Layer 6 of a small transformer language model trained on English Wikipedia (16 layers, counted from 0, width 96).
A neuron's activation on a vector x is GELU(weights . x), where the dot is the dot product.
The model reads these tokens: " that" " are" " not" " prov" "ided" " for" " in" " par" "ag" "raph" " 1" " of" " this" " art" "icle" "." "\n" "\n" "3." " The" " Pr" "ime" " Minister"

The vector x that enters this layer's MLP at each token. A number n stands for n times 0.043.
0 " that": 7 -23 15 -8 20 2 -1 -38 -4 37 -32 -46 16 26 13 -12 -27 -26 -30 -23 1 32 -20 6 38 21 27 44 -1 -4 14 44 8 2 -11 -15 -2 -25 -37 -30 -9 4 27 -10 -29 -20 -9 41 -18 46 38 21 -36 -22 -30 -4 60 37 38 -40 -5 -20 52 33 -13 13 -8 -59 49 -20 -3 -29 0 -9 -17 -29 7 52 24 -60 5 9 -26 -14 14 -49 -1 8 -6 45 19 16 -2 -36 22 1
1 " are": -22 -36 8 16 15 11 6 -9 -36 10 -63 -62 50 19 -12 -9 -40 -38 -29 -22 -20 31 -3 4 6 7 -1 30 16 23 -4 51 59 -23 13 -26 34 -25 -24 -9 -12 28 41 -14 -13 5 -10 41 -23 5 23 29 -8 -63 -2 19 21 32 6 -50 -5 -51 38 29 -16 4 -3 -15 70 -5 -5 -20 23 30 -8 5 -20 4 29 -48 21 -23 -29 -2 23 -2 13 -18 -26 22 28 52 -36 -28 -10 4
2 " not": -32 -40 12 -5 12 -24 -26 -37 -12 19 -36 -41 53 -2 -41 -7 -34 -10 -47 -18 -5 15 16 -7 9 -8 -14 11 -11 10 2 55 41 3 9 -20 20 -41 -41 23 14 21 43 -20 -35 -18 22 29 1 21 53 9 -8 -41 -15 31 3 12 25 -51 8 -4 37 18 13 4 1 -9 54 9 9 -23 -4 12 -3 34 -15 12 49 -56 32 23 -49 -8 7 13 7 -17 -38 34 48 50 -31 -20 -22 4
3 " prov": -36 -37 27 -18 27 -26 -13 -26 -23 -2 -29 -38 45 11 -18 -16 -27 -30 -47 3 -21 17 -18 -27 3 -16 -3 24 17 13 15 67 14 -16 -6 1 11 -38 -22 17 2 50 60 -23 -30 -14 -18 31 9 -4 30 29 -5 -38 4 23 11 54 23 -53 -12 15 45 42 -9 9 -24 -15 49 6 -18 5 20 8 -22 13 -33 12 15 -27 35 8 -33 -11 30 0 12 -28 -25 36 34 53 -28 -49 -19 17
4 "ided": -48 -36 13 -19 28 -13 9 -20 -8 26 24 -56 31 -4 20 22 -18 4 -43 -27 5 20 6 -1 7 -7 -4 43 2 27 -26 81 26 -10 7 8 -6 -19 -20 -5 15 7 63 -41 -7 -25 -7 59 -6 22 31 12 -15 -40 -15 21 13 3 9 -33 -34 -33 7 16 -11 21 16 -21 70 -8 17 -4 3 -1 -35 -1 -18 5 23 -54 22 29 -49 -27 31 7 14 -27 -16 33 -6 38 -44 -11 -16 -10
5 " for": -33 -41 8 -5 11 -28 -2 -28 -9 20 -29 -63 74 18 -17 -3 -13 -31 -44 -9 -10 22 9 -1 28 -1 -2 30 -8 27 -4 70 3 1 -15 2 20 -48 -35 -16 -1 24 58 -29 8 -7 -28 57 11 8 35 32 -21 -38 -28 15 5 29 26 -32 2 -14 20 55 -14 -11 -4 -24 68 -1 -11 7 0 15 -39 -10 -18 11 31 -29 32 45 -12 -12 0 -21 13 -33 -37 -8 15 37 -26 -11 -9 18
6 " in": -32 -44 13 5 3 -23 -6 -33 -20 47 -28 -35 68 19 -7 -4 -27 -48 -42 -15 5 31 -1 15 31 -9 17 31 -5 20 -4 54 12 -16 -26 -17 28 -47 -37 -14 4 15 44 -24 32 -4 -26 40 17 12 56 41 -24 -48 -7 7 17 11 44 -30 4 -25 19 50 15 -4 -7 -35 49 -10 -19 -2 -16 21 -36 -26 -18 20 28 -20 30 35 -3 -21 13 1 5 -29 -14 4 3 38 -39 -32 -29 7
7 " par": -13 -38 -1 21 34 -6 33 -23 -55 30 -12 -9 54 38 5 -38 -22 -42 -50 -15 20 23 9 18 -10 17 -8 -7 15 4 -23 32 1 -56 -13 -18 8 -32 -14 34 -15 7 38 -27 19 -5 -25 47 15 -20 32 47 -18 -3 -16 9 28 -2 13 -47 25 -10 27 69 14 -17 33 -29 40 -39 -10 -4 10 -13 -15 -30 -39 10 50 -51 23 -31 -13 -14 18 -12 28 -13 5 23 9 29 -42 -25 -36 33
8 "ag": -12 -64 9 37 17 -38 15 -25 -23 22 -4 8 51 44 10 -17 -18 -38 -43 -17 36 24 -10 -40 -1 35 2 1 -3 28 -15 26 -9 -9 -12 0 -7 -33 -17 1 18 14 41 9 29 -15 -16 33 -3 -27 34 46 -14 -48 -13 -3 15 -1 6 -27 0 -32 22 39 -20 20 5 -2 52 -30 -4 -16 -11 6 -19 7 -10 30 50 -28 51 -11 -38 -16 34 -17 23 -50 7 29 -32 33 -12 -60 6 -4
9 "raph": -20 -45 23 3 45 -28 14 -19 -4 26 -7 -32 29 41 5 -59 -17 -15 -38 2 21 3 2 -28 -9 16 -12 -2 -4 19 26 22 10 4 23 -11 -22 -38 -14 18 5 7 27 -20 21 -4 -20 16 23 -1 57 38 -10 -33 1 26 10 -13 14 -42 1 -2 34 23 -18 30 7 -20 27 -28 -18 -20 -4 4 -32 1 -19 14 41 -50 47 -21 -45 -21 45 -1 2 -36 9 22 -27 72 -52 -55 39 -2
10 " 1": -24 -29 44 30 28 -7 8 -21 -46 36 -31 -24 42 44 -5 -15 -13 -10 -43 -28 24 63 15 8 26 -10 -33 41 -4 14 0 44 29 -48 20 -5 -17 -6 -19 -40 -1 35 14 -34 8 -13 -3 38 16 -14 35 27 -15 -42 -25 9 9 -19 41 -26 2 7 22 23 -13 -14 16 -28 53 1 4 13 -3 16 -44 9 -20 7 15 -63 40 31 -45 -7 3 3 19 -48 -22 17 -27 28 -22 -45 1 -18
11 " of": -16 -55 -2 10 -2 -31 8 -40 -6 36 -49 -56 63 43 -4 -10 2 -43 -43 0 9 53 8 13 46 -2 -3 39 13 21 -6 51 13 -12 -17 -18 6 -15 -35 -31 18 25 54 -8 21 -17 -20 42 -13 -14 20 34 -20 -33 -17 23 12 -7 23 -15 11 -28 25 13 -24 5 3 -20 52 -26 -1 17 -15 18 -22 -12 -15 37 17 -33 23 1 -15 1 17 -9 -11 -47 -8 -2 17 44 -48 -38 -11 20
12 " this": 2 -36 9 8 14 -19 15 -39 -34 29 -28 -38 61 56 4 -20 -18 -11 -60 3 -15 13 14 31 34 -23 7 6 -2 8 3 31 19 0 30 -14 -13 -29 -7 -18 -16 24 34 -42 22 -20 6 30 -21 13 45 12 -11 -43 -10 20 31 4 29 -43 21 -45 14 29 12 -3 7 -55 40 -55 11 -2 9 9 -18 7 -5 31 10 -69 25 -5 -18 0 22 -10 -4 -17 -9 13 12 58 -63 -34 0 31
13 " art": 21 -41 15 6 32 -19 15 -17 -3 27 -29 -55 34 46 -24 -86 -16 -10 -41 14 24 37 0 -27 9 7 -13 -15 -2 10 -12 21 9 -22 46 -17 -31 -26 -9 30 4 25 57 -30 24 -9 6 10 15 0 43 28 -12 -24 -22 1 20 -24 39 -32 8 -1 20 34 -28 29 -6 -5 64 -19 -21 -6 7 -7 -46 11 -34 25 27 -64 61 -26 -33 -19 17 -9 17 -12 -4 24 14 29 -52 -26 -2 4
14 "icle": -17 -47 12 -3 31 2 6 -23 -25 35 -23 -55 49 42 11 -31 -14 2 -29 -20 29 18 14 -11 19 14 -12 5 5 12 4 53 31 -12 39 2 -39 -38 -22 4 -19 34 19 -13 15 4 -3 10 -8 17 36 31 -39 -46 -4 21 -7 -4 20 -47 -13 -28 7 9 -41 5 6 -17 28 -42 0 5 8 -12 -22 34 5 16 48 -68 28 8 -27 -22 23 -14 -5 -19 -10 61 11 61 -44 -51 13 12
15 ".": -5 -34 7 4 29 -8 -7 -32 -8 26 -34 -36 60 24 -5 -20 -2 -11 -25 -29 11 47 11 12 4 -1 3 38 -19 34 9 52 7 -62 23 -27 8 -36 -14 -15 6 33 53 -50 -22 -20 -26 16 10 8 56 48 -40 -60 -29 40 41 -7 28 -23 -26 -23 42 14 -7 -2 0 -14 49 -4 -8 -2 15 2 -38 4 -5 32 35 -61 -21 -4 2 -10 28 -11 -6 4 -13 18 -7 37 -25 -53 0 9
16 "\n": 8 -45 2 1 37 -4 -8 -35 -13 9 -31 -33 62 28 -14 -5 -19 -3 -26 -38 13 48 4 27 6 -11 9 25 4 18 4 47 -2 -44 -6 -38 43 -64 -16 -26 -16 36 25 -36 6 -22 -18 23 -2 16 22 33 -33 -55 -23 27 34 -7 49 -23 7 -30 39 22 0 9 0 -27 56 8 -18 10 -1 2 -28 7 2 37 26 -66 11 7 -6 -1 35 -38 7 -23 -24 52 -12 31 -11 -41 8 6
17 "\n": 17 -50 4 0 32 -8 -17 -39 -15 8 -38 -34 48 25 -18 9 -19 -19 -22 -40 19 44 5 27 0 -10 4 25 18 28 9 44 2 -41 -8 -34 39 -63 -14 -16 -21 36 36 -38 10 -20 -14 28 -14 17 24 31 -30 -40 -20 17 27 -4 52 -13 5 -37 39 22 17 6 1 -26 55 7 -12 3 -8 3 -25 11 2 33 12 -76 15 6 -6 -1 35 -39 4 -26 -19 57 -4 34 -15 -42 1 5
18 "3.": 11 -47 9 3 42 -18 -16 -36 -12 23 -46 -30 51 25 6 19 0 -26 -19 -34 17 50 4 7 -7 -2 -6 34 17 54 8 43 14 -69 21 -17 -8 -25 -18 0 0 18 60 -63 -9 -3 -10 17 -43 18 46 31 -37 -34 -28 28 22 -2 40 -8 -13 -23 42 16 10 -11 20 -8 39 -1 10 -6 8 1 -24 11 -7 33 -12 -68 -3 -23 -14 -13 30 -17 -5 -9 -13 30 -11 47 -32 -62 -6 -6
19 " The": 10 -36 0 13 9 -8 27 -40 -17 14 -28 -40 39 59 -2 14 1 -30 -47 -12 7 27 18 9 58 -16 -17 17 -4 21 13 20 14 -27 18 -4 25 -46 -31 -17 -48 40 55 -65 2 -10 -6 23 -42 25 56 20 -6 -28 -34 10 33 -15 39 -15 10 -35 19 28 11 3 12 -33 41 -6 -28 -2 13 3 -19 3 -34 32 6 -51 30 -26 -9 -3 35 -28 15 -17 -21 23 6 53 -43 -40 7 -6
20 " Pr": 7 -47 -8 20 24 -15 1 -30 -29 -2 5 -37 30 33 -14 -8 4 -37 -30 6 20 26 9 15 19 -5 -24 44 52 20 12 37 22 -30 -2 -32 -28 -45 -40 1 -10 60 69 -37 1 -39 -13 18 -14 -31 35 41 -31 -5 -24 -12 26 3 32 -41 25 2 15 59 2 1 -26 -6 38 -11 -20 9 16 -11 -24 -2 -5 11 -11 -29 55 -6 -19 2 19 -39 28 -38 -4 22 18 43 -43 -45 26 -2
21 "ime": -22 -42 12 2 30 -14 15 -49 -2 41 11 -54 28 4 32 4 -10 -39 -58 -7 11 2 22 12 19 -6 -4 10 31 36 -21 43 10 -17 33 14 0 -42 -14 -15 -26 47 53 -29 0 -11 -12 15 2 -12 53 33 -6 -33 -35 -6 -25 -2 25 -25 -19 -47 11 49 19 -2 9 14 55 -40 5 0 -9 -12 -18 15 -4 14 14 -24 38 -6 -16 -20 33 -50 27 -24 -1 30 7 39 -47 -54 25 -8
22 " Minister": -9 -35 21 -34 31 2 -28 -12 -7 34 2 -44 14 16 -2 -36 -15 10 -40 -18 6 22 7 16 10 -9 -18 15 38 33 29 33 9 -8 42 -27 -11 -47 -30 8 -15 48 94 -27 4 -6 3 10 19 -7 26 43 -26 -35 -40 -12 -10 -2 34 -39 0 18 3 32 -11 21 3 -20 24 -23 -42 -9 5 -14 -33 -1 -24 16 31 -41 25 -14 -31 0 56 -47 35 -20 -2 18 -8 54 -42 -34 39 14

Each question shows the input weights of one neuron of the MLP. A number n stands for n times 0.007.

n148: -12 -8 11 0 8 -9 -17 3 8 -15 -2 52 -9 3 2 8 -3 -16 -4 -19 -11 5 9 -14 -19 22 -3 -2 -11 1 -18 -29 -1 0 7 24 -15 -9 23 1 1 11 25 -2 14 -24 15 37 -1 25 -34 -8 -12 -5 26 -10 -22 6 -7 43 -22 -5 5 5 -24 -8 14 -13 -4 -7 15 9 -14 10 -6 -11 9 7 1 2 31 -23 -9 -14 -29 -6 -15 -43 29 18 26 11 13 1 -9 -8
On which token does it fire most, and how strongly? 8 "ag", at about 1.6

n258: -51 -37 -2 -34 2 36 18 -6 8 -25 -1 8 -23 -12 9 -19 -9 5 28 -18 3 -7 -25 32 6 16 15 9 -18 -11 7 12 -2 -10 -4 -24 23 4 19 -21 -18 30 26 -8 -18 19 15 -17 18 -5 -19 -48 12 7 31 26 -33 23 12 17 -12 4 24 25 29 3 -6 -16 -10 2 21 1 -4 -2 -23 -5 18 40 -13 0 -11 21 -17 -16 29 15 -10 -6 -4 -33 27 17 22 -2 -9 -15
Which token does this neuron like most? 3 " prov"

n120: -3 4 -11 22 2 13 -1 -2 7 10 9 37 -19 39 -17 -5 12 14 -23 -19 23 9 25 -41 -1 0 -22 -20 15 -18 5 -42 -5 -15 11 9 -24 12 16 18 -12 4 -27 23 -11 -7 -18 22 1 -20 -4 0 -6 -1 12 17 39 14 -11 1 2 -9 -22 -17 13 -1 6 -2 2 3 4 16 -14 14 0 9 -11 -8 -7 -30 2 -19 -10 27 -2 15 -9 -2 25 14 -14 17 10 6 2 -21
Which token does this neuron like most? 8 "ag"

n99: -22 27 7 -3 -33 -20 20 -28 5 0 16 17 -12 10 7 -29 39 -11 8 4 1 21 -9 -14 -25 -10 20 -17 7 -25 13 -26 -9 3 27 -5 -16 27 -19 -11 -9 -35 -23 -15 25 -7 -8 -5 30 -4 3 22 -12 8 -8 10 -5 8 12 -12 -29 -29 -24 -10 -3 7 17 -14 -3 18 1 -2 2 -5 4 -2 23 -3 24 10 -1 20 -17 9 5 14 -7 1 -4 23 -20 32 2 8 16 5
On which two tokens does it fire most, strongest first? 9 "raph", 14 "icle"

n158: -3 -11 36 -2 18 -14 -5 4 15 -15 10 20 -6 15 -9 15 -10 9 5 26 -24 1 -33 9 14 11 2 -14 -6 -17 -3 1 5 1 33 -27 -8 -17 -21 -22 16 6 11 -39 -16 17 6 8 28 -16 -5 -9 11 21 6 19 26 -7 -13 22 0 9 -7 -9 -1 19 18 -18 -4 30 -20 -5 66 -9 -28 -53 9 -1 1 -5 -9 -6 9 10 -29 -24 -3 12 -1 -5 -1 8 20 32 8 -12
On which token does it fire most, and how strongly? 0 " that", at about 0.18

n278: -13 -12 -4 4 -7 -20 29 9 -3 -9 -13 -1 2 16 5 18 -6 30 5 -4 -4 -12 -5 10 11 -4 -5 -25 14 0 1 11 -5 -5 1 -4 3 -18 -2 -23 5 -17 -3 -14 -13 12 -7 -5 -9 39 -26 -19 13 0 -9 29 -9 -1 -30 -12 -10 -3 11 -10 -11 9 21 -6 18 -10 4 -11 18 -1 -9 -5 28 31 25 24 -4 18 1 8 -29 23 -16 7 0 5 24 -21 -13 3 -9 12
Which token does this neuron like most? 4 "ided"

n167: 17 -28 9 -6 -7 -21 7 -11 -15 -3 11 -16 -20 17 12 45 -7 -15 -2 9 10 0 15 -1 8 9 2 -18 10 -11 14 -12 -3 -19 7 -4 6 -4 3 15 4 -12 -1 -8 26 -9 -31 -3 11 -28 -11 -4 30 36 -10 7 9 -9 -1 -18 -5 2 -5 21 22 0 -12 17 15 10 -11 15 -14 5 0 18 6 -2 5 24 -19 34 -17 18 -10 11 -6 9 -14 -17 18 -28 -6 -18 -9 -13
On which two tokens does it fire most, strongest first? 20 " Pr", 21 "ime"

n273: 1 -27 5 -1 2 -5 -40 -7 6 -24 6 -3 10 1 -12 7 11 -47 2 -5 7 4 25 16 9 -20 -4 17 2 -8 -44 -11 -4 14 -6 -9 25 10 33 -20 4 -35 -5 -6 -12 -5 -1 15 -17 10 -2 12 6 -10 11 25 -11 8 48 0 32 5 6 -40 -14 -4 -9 17 2 26 -4 8 -11 -13 0 28 -15 12 -7 21 -1 -16 -5 3 14 -6 -9 10 -6 7 -2 -37 12 20 -8 37
On which two tokens does it fire most, strongest first? 17 "\n", 16 "\n"

n261: 7 -9 9 -4 -6 11 25 28 29 31 62 19 6 -11 -16 -6 17 -34 -20 14 9 25 -12 -10 -24 18 -1 10 -15 5 6 5 -31 -8 25 14 10 -21 -16 -21 -9 -25 -32 59 7 -5 6 8 54 -8 0 16 26 0 11 -31 -3 3 2 32 58 18 11 28 -12 10 -19 13 -3 -19 43 -5 21 -3 -28 -5 42 -13 -42 4 -13 -35 -15 -13 24 -8 -36 28 -35 -9 -11 9 -22 -22 -18 -32
Which token does this neuron like most? 8 "ag"

n227: -20 -11 35 11 12 -2 -13 14 39 -20 13 4 2 -33 -3 31 2 -7 -36 -5 -36 12 -4 44 -4 65 -38 -18 15 13 -24 1 -13 21 -20 8 -3 24 26 3 -4 -13 22 6 -18 -1 -20 1 20 22 -43 12 11 36 -15 9 -27 13 -3 -4 22 -24 4 -3 -6 13 -7 16 7 -1 3 -6 -3 34 25 -17 10 -20 -3 -19 -16 -17 24 11 20 5 -27 -22 -6 -1 33 -11 -31 -11 9 -7
On which token does it fire most, and how strongly? 21 "ime", at about 0.11

n379: -5 14 -2 -22 -24 7 -20 4 -3 35 1 16 -22 -8 -29 16 17 -18 -8 19 36 2 -21 13 20 29 -27 8 20 15 14 -16 22 -4 0 13 -25 -7 37 -2 12 11 -3 24 10 -12 18 14 13 -20 -12 41 -5 -7 -12 -11 -11 22 -12 -25 15 -5 4 -12 24 -9 -4 -12 -8 19 -19 -29 -1 -24 16 0 36 7 -5 -18 -13 -14 7 12 -15 -2 -1 -29 -12 -2 25 -14 -2 3 -16 18
On which two tokens does it fire most, strongest first? 20 " Pr", 22 " Minister"

n38: -14 -3 26 7 -10 -18 3 21 36 18 23 -1 1 17 7 5 20 -14 9 16 -9 -13 -30 42 20 -17 -6 -12 -45 13 -24 13 26 -4 9 -1 -38 2 2 12 8 42 1 20 19 14 26 -17 -25 -7 21 41 -24 17 -2 -7 -14 -19 22 -25 -2 6 -2 -11 -34 -11 -19 -11 -35 -26 -4 -9 29 -5 -10 -35 25 4 19 21 -15 -12 -22 -26 -5 -21 -19 18 -14 -18 33 4 12 16 -4 -22
On which three tokens does it fire most, strongest first? 14 "icle", 22 " Minister", 13 " art"

n312: -1 -30 -17 18 -50 9 -11 -2 4 -8 -13 2 -11 -30 -32 -47 20 -14 -9 -6 -14 -14 -7 -13 7 -6 6 -1 -2 -28 9 18 -18 14 45 -13 -29 1 27 -26 48 -3 19 8 -8 -2 25 18 43 10 -2 41 4 12 -19 21 -18 -13 10 27 -36 13 -21 13 18 -68 34 3 -5 -10 -3 -16 12 9 -28 4 6 16 15 6 -18 10 24 10 -21 -10 -13 32 34 2 1 16 24 7 -15 -23
Which token does this neuron like most? 15 "."

n189: 7 25 1 -3 -7 -1 -14 9 22 32 0 -8 -2 -10 -7 0 11 2 -5 -1 -39 -12 -13 12 17 -24 10 32 -7 -9 9 6 7 17 24 -29 17 22 -28 15 -7 -3 -17 -17 1 29 1 -23 10 -2 -20 16 34 -17 -17 30 12 -4 25 8 5 -28 -13 -27 -6 9 -13 2 5 -15 17 -8 -3 18 -4 1 -23 11 -16 -27 -1 6 11 21 -17 -10 -27 -13 -15 -17 21 -10 4 5 -10 -21
Which token does this neuron like most? 12 " this"

n177: 11 38 8 -23 13 1 -15 -30 6 20 28 -20 -13 17 -27 -14 35 -2 -5 -11 -7 -11 -4 -4 5 -2 -9 26 6 -4 -12 -2 27 11 -30 13 -5 21 7 -3 -28 4 -30 14 18 25 -4 11 28 -10 -9 -25 47 -9 -14 -30 11 3 26 2 2 -2 -10 -8 2 1 2 -37 -33 10 3 25 35 -20 -5 -2 38 3 16 -14 3 -31 -4 -12 22 3 9 -27 -10 6 2 19 6 -14 -25 25
On which token does it fire most, and how strongly? 12 " this", at about 0.31

n308: 9 -26 -2 -27 -35 7 -23 -37 6 30 -6 0 -5 52 45 15 -2 2 -2 -7 3 1 -18 8 -21 9 20 3 -19 23 -10 -19 -7 -11 -32 0 -9 -7 13 28 -26 3 -18 -11 16 2 22 2 -2 11 13 -17 6 38 28 1 -41 -1 12 -4 -4 -3 1 2 -12 31 -14 11 8 1 30 -13 -22 -12 5 23 -4 1 -34 8 -14 -6 7 13 39 -3 3 13 -32 6 -3 -21 -23 28 28 -1
On which three tokens does it fire most, strongest first? 21 "ime", 18 "3.", 17 "\n"

n23: 11 -1 0 -3 -26 -18 -11 -37 32 -11 -35 18 6 5 0 30 12 23 9 0 21 -27 2 22 11 0 -32 -8 27 -15 19 -8 -9 25 0 -7 9 18 -5 37 1 -6 18 -3 -14 10 -10 17 -11 -13 -18 10 -3 -37 -16 16 21 10 6 3 -27 -14 -8 -59 -4 1 -42 18 2 -7 -14 12 17 -11 3 -33 19 21 -2 29 28 22 2 -5 -19 -18 -7 -16 18 -6 -35 -3 4 5 -6 38
On which token does it fire most, and how strongly? 11 " of", at about 0.34

n121: 24 -31 -43 13 4 36 14 -11 -9 32 2 -27 -15 13 -35 31 -24 -3 42 -18 10 -3 11 -10 40 30 34 11 -5 -18 -13 -1 33 30 -6 -29 -22 23 1 -16 6 27 -33 12 28 12 -14 -14 -3 -11 -4 -39 -26 -5 6 -27 -26 -12 -1 12 -4 29 35 -5 22 25 20 -23 8 -25 16 -26 -7 1 22 23 -1 -5 -34 -12 14 -12 10 -9 31 -47 -41 -7 1 -7 -10 -6 19 28 -1 12
Which token does this neuron like most? 0 " that"

n371: 21 -31 3 -23 12 -1 10 -6 3 -4 -2 0 10 -44 -4 -4 -8 15 -14 -8 28 -43 8 -18 5 20 5 9 -18 -22 9 -34 -24 47 28 28 -4 7 -29 17 5 15 -16 -23 -12 -2 15 3 28 -21 -27 4 31 -25 -2 3 2 16 15 15 -20 8 6 -16 5 -19 8 -17 -34 27 16 -34 9 1 5 12 7 -9 10 -31 16 11 -7 4 8 -3 3 16 -23 13 -10 28 5 4 -4 16
On which three tokens does it fire most, strongest first? 2 " not", 9 "raph", 14 "icle"

n253: 15 -3 -20 -14 -13 7 33 51 -34 17 -14 -21 -25 -9 -10 43 -16 -35 35 1 -4 7 12 -23 -17 -2 12 -23 -28 6 12 16 -6 -19 6 14 4 19 -11 15 -6 -10 -1 1 -7 20 26 14 4 -1 -17 -44 22 -30 -2 18 27 -10 -2 -4 -32 -15 40 2 -20 4 -1 -6 -30 34 5 -4 19 -4 3 -1 -17 -3 -16 -1 5 -36 45 -1 -2 -7 5 1 -12 -1 -3 30 10 -16 -26 -1
On which three tokens does it fire most, strongest first? 1 " are", 18 "3.", 19 " The"

n238: -12 -15 17 9 5 -26 10 -13 17 6 12 17 -2 8 9 -17 27 22 -12 -5 1 -15 12 10 33 14 -6 -4 23 -14 -34 2 -1 12 13 -1 23 13 -17 4 8 -11 -17 -26 -27 36 13 -54 4 9 -32 -38 17 7 5 8 22 19 -9 -15 -14 -15 24 -23 23 40 16 -2 27 13 -38 14 -5 15 8 21 16 12 -22 2 1 -7 -8 12 -22 15 -33 -6 -37 -41 32 8 4 -28 3 -4
On which token does it fire most, and how strongly? 2 " not", at about 0.39

n159: -13 -5 -15 -28 7 18 -2 1 -19 -21 -10 22 -28 50 -29 1 -47 -23 6 2 7 -4 -2 -16 -11 43 2 20 12 48 -10 -22 0 32 -11 1 22 -27 -9 15 12 17 6 20 -9 17 10 7 6 -9 7 6 -1 -31 20 -20 -6 -4 -4 24 -33 17 -33 -16 -41 1 -18 14 -15 -25 2 7 9 4 -23 -16 -12 52 -20 9 -14 16 11 26 -1 -11 -35 -6 1 -2 45 -18 23 -9 -18 39
On which three tokens does it fire most, strongest first? 3 " prov", 8 "ag", 11 " of"

n78: -25 1 -24 -11 16 28 20 1 29 -31 -25 5 -8 30 -5 -8 20 10 -2 -5 11 -26 -1 30 1 4 18 13 -10 -1 -33 -21 -12 -2 -6 0 37 32 11 -36 -21 14 -25 -36 -9 -22 36 -2 -27 14 2 8 -18 -4 -48 24 -17 11 1 8 -7 7 37 16 -8 35 -30 19 -16 0 -7 -29 31 27 -1 -15 -2 -7 -4 -5 0 -36 -4 3 1 43 -14 24 -18 -32 28 -7 28 0 12 -5
On which three tokens does it fire most, strongest first? 19 " The", 1 " are", 15 "."

n93: -16 14 12 23 1 21 23 -6 -14 15 -11 29 -1 -13 18 -11 -23 -29 22 2 -16 -45 -13 12 19 24 12 -24 5 -1 -5 4 -39 23 20 2 4 -39 1 0 3 -5 -10 -11 3 1 -39 -13 -28 16 6 -7 24 60 -24 -21 -2 -11 34 -26 -1 36 27 8 5 -25 24 9 -8 4 -6 -9 32 6 8 -12 6 -25 11 -20 -1 -19 26 -23 1 -13 -18 5 12 15 -30 -3 -2 31 -12 -12
Which token does this neuron like most? 7 " par"

n151: 9 8 22 31 -10 -4 -18 -7 2 38 31 -9 -35 -1 -1 -1 -16 -29 -15 -7 3 -17 -16 9 11 -3 -18 12 -3 13 -26 -2 2 7 6 15 -1 6 7 24 -4 2 1 8 20 3 -8 -9 3 -35 -14 2 12 22 -7 -7 -10 -30 -6 15 -3 4 5 -21 33 6 6 12 -8 -9 -19 5 -3 -19 37 12 3 -33 -20 0 31 -17 -14 -14 11 -20 -5 -1 30 -43 -10 -1 3 -12 49 5
On which token does it fire most, and how strongly? 21 "ime", at about 1.3

n233: -21 -11 0 -1 8 -19 12 -5 -8 -7 -8 -9 -14 29 0 -15 12 14 -7 13 3 0 -21 -24 10 7 13 -33 -17 -25 26 -2 9 3 11 6 -35 -6 5 12 -11 -17 -21 0 22 16 -33 13 23 27 -15 4 -12 17 -7 14 19 13 -20 -13 10 -20 -19 -13 16 -8 14 13 -10 5 6 26 -12 -9 -23 -7 12 14 13 16 -14 -11 1 4 -35 -2 1 -20 -11 7 29 9 38 0 -17 -4
Which token does this neuron like most? 14 "icle"

n276: 17 -30 -24 9 29 -16 -5 7 3 -42 24 0 1 -33 17 -27 6 25 -17 21 7 -19 5 3 22 -16 -11 1 12 21 18 22 42 6 15 6 12 -4 52 -3 40 -31 -31 -18 -33 12 6 14 1 -5 7 8 -39 -8 9 -1 -5 1 -17 -2 -9 -9 -14 -13 -3 -1 6 10 -30 -9 -10 5 8 -28 -29 18 3 29 2 22 -19 -8 -26 -5 -37 -3 20 20 2 11 18 10 -1 18 23 -19
On which token does it fire most, and how strongly? 14 "icle", at about 0.14

n34: -1 -2 -1 -48 20 17 9 9 -16 25 -28 -16 -40 6 -35 3 -10 1 24 33 -8 -6 -5 -23 -27 13 10 10 22 -20 -36 -3 14 10 18 21 13 35 -20 21 0 32 -18 -27 4 -6 -31 8 47 -8 -11 -42 -15 -13 19 9 11 -19 12 13 22 -23 19 -3 2 12 10 -11 -13 -31 17 9 25 16 11 -13 -14 -28 6 -6 -22 8 32 14 20 25 -29 31 -21 -11 -4 15 8 -14 -14 -15
Which token does this neuron like most? 1 " are"

n237: -16 3 -3 -1 -20 28 -13 21 -31 -19 5 29 11 23 14 3 5 15 -22 -24 -22 13 16 -5 -16 11 1 -24 -12 12 6 20 -4 9 20 -8 3 -21 -12 -3 34 -2 0 -4 0 3 -9 -25 11 4 -29 14 -2 18 -13 3 -24 1 7 -24 16 -14 -7 30 2 1 -12 11 -11 0 -29 29 -11 13 -19 -11 -1 18 23 -17 -32 26 -11 -7 -6 10 -3 27 32 0 17 -27 4 19 18 -5
Which token does this neuron like most? 22 " Minister"

n145: 1 13 -12 17 -11 11 -8 -2 16 4 -7 -2 -3 -7 16 32 -5 -2 -32 -29 6 28 0 11 -21 -21 11 -3 -10 38 -12 9 -15 5 -16 35 -13 17 6 -7 -9 4 -4 1 -2 -19 -26 -7 -23 -17 -15 -18 -6 5 6 31 -9 26 5 -10 -27 2 2 -11 14 15 -19 -3 -25 4 10 -18 47 -2 4 -3 -9 20 -19 -4 19 -23 21 -17 -11 19 11 8 -9 5 -2 11 -23 51 -12 -30
Which token does this neuron like most? 4 "ided"

n247: 10 -4 13 -53 11 11 -8 -2 -4 -12 7 -1 5 -9 -37 14 -2 -41 -26 -12 -12 12 -4 3 -8 -21 8 50 -17 -21 -31 -27 12 26 -5 -6 -11 -3 -15 1 16 18 -2 -16 0 -1 -2 -5 6 -1 -14 12 -11 13 13 5 -14 25 4 -4 10 8 19 18 6 -10 -17 12 -13 13 -1 21 -14 -23 18 -6 0 21 -10 -1 3 -15 0 22 14 16 -9 25 0 -13 17 -5 -2 -14 1 -23
On which three tokens does it fire most, strongest first? 3 " prov", 20 " Pr", 2 " not"

n27: 6 10 -6 0 -7 -19 7 0 1 -9 22 2 8 -10 6 4 5 -22 -14 7 -27 -22 -10 9 5 -23 12 4 38 10 9 3 -16 18 -6 1 3 7 -9 -18 20 -7 3 -12 37 17 -21 -2 -10 9 15 4 -18 10 0 22 -12 -4 7 22 29 -19 0 15 -9 -27 -11 13 10 0 5 10 23 15 19 -10 -17 -9 -28 -4 -14 4 34 10 -27 -8 -6 -19 14 -23 10 -6 -22 -9 14 14
Which token does this neuron like most? 11 " of"

n192: -14 -18 8 -8 2 16 -20 24 14 -8 -20 18 6 -8 15 12 -10 -13 -9 -6 -44 8 18 -6 -2 8 -11 10 -1 19 -12 0 -22 -7 34 -29 11 -5 4 -19 1 -32 -16 19 -7 13 -5 20 22 -1 -4 4 -9 -9 22 -13 11 -27 -9 -27 -13 -14 -8 30 -11 4 -5 20 -8 8 -3 5 -2 10 2 -37 17 2 13 -6 17 9 2 18 2 -18 22 25 10 -5 -16 -26 5 11 18 -12
Which token does this neuron like most? 1 " are"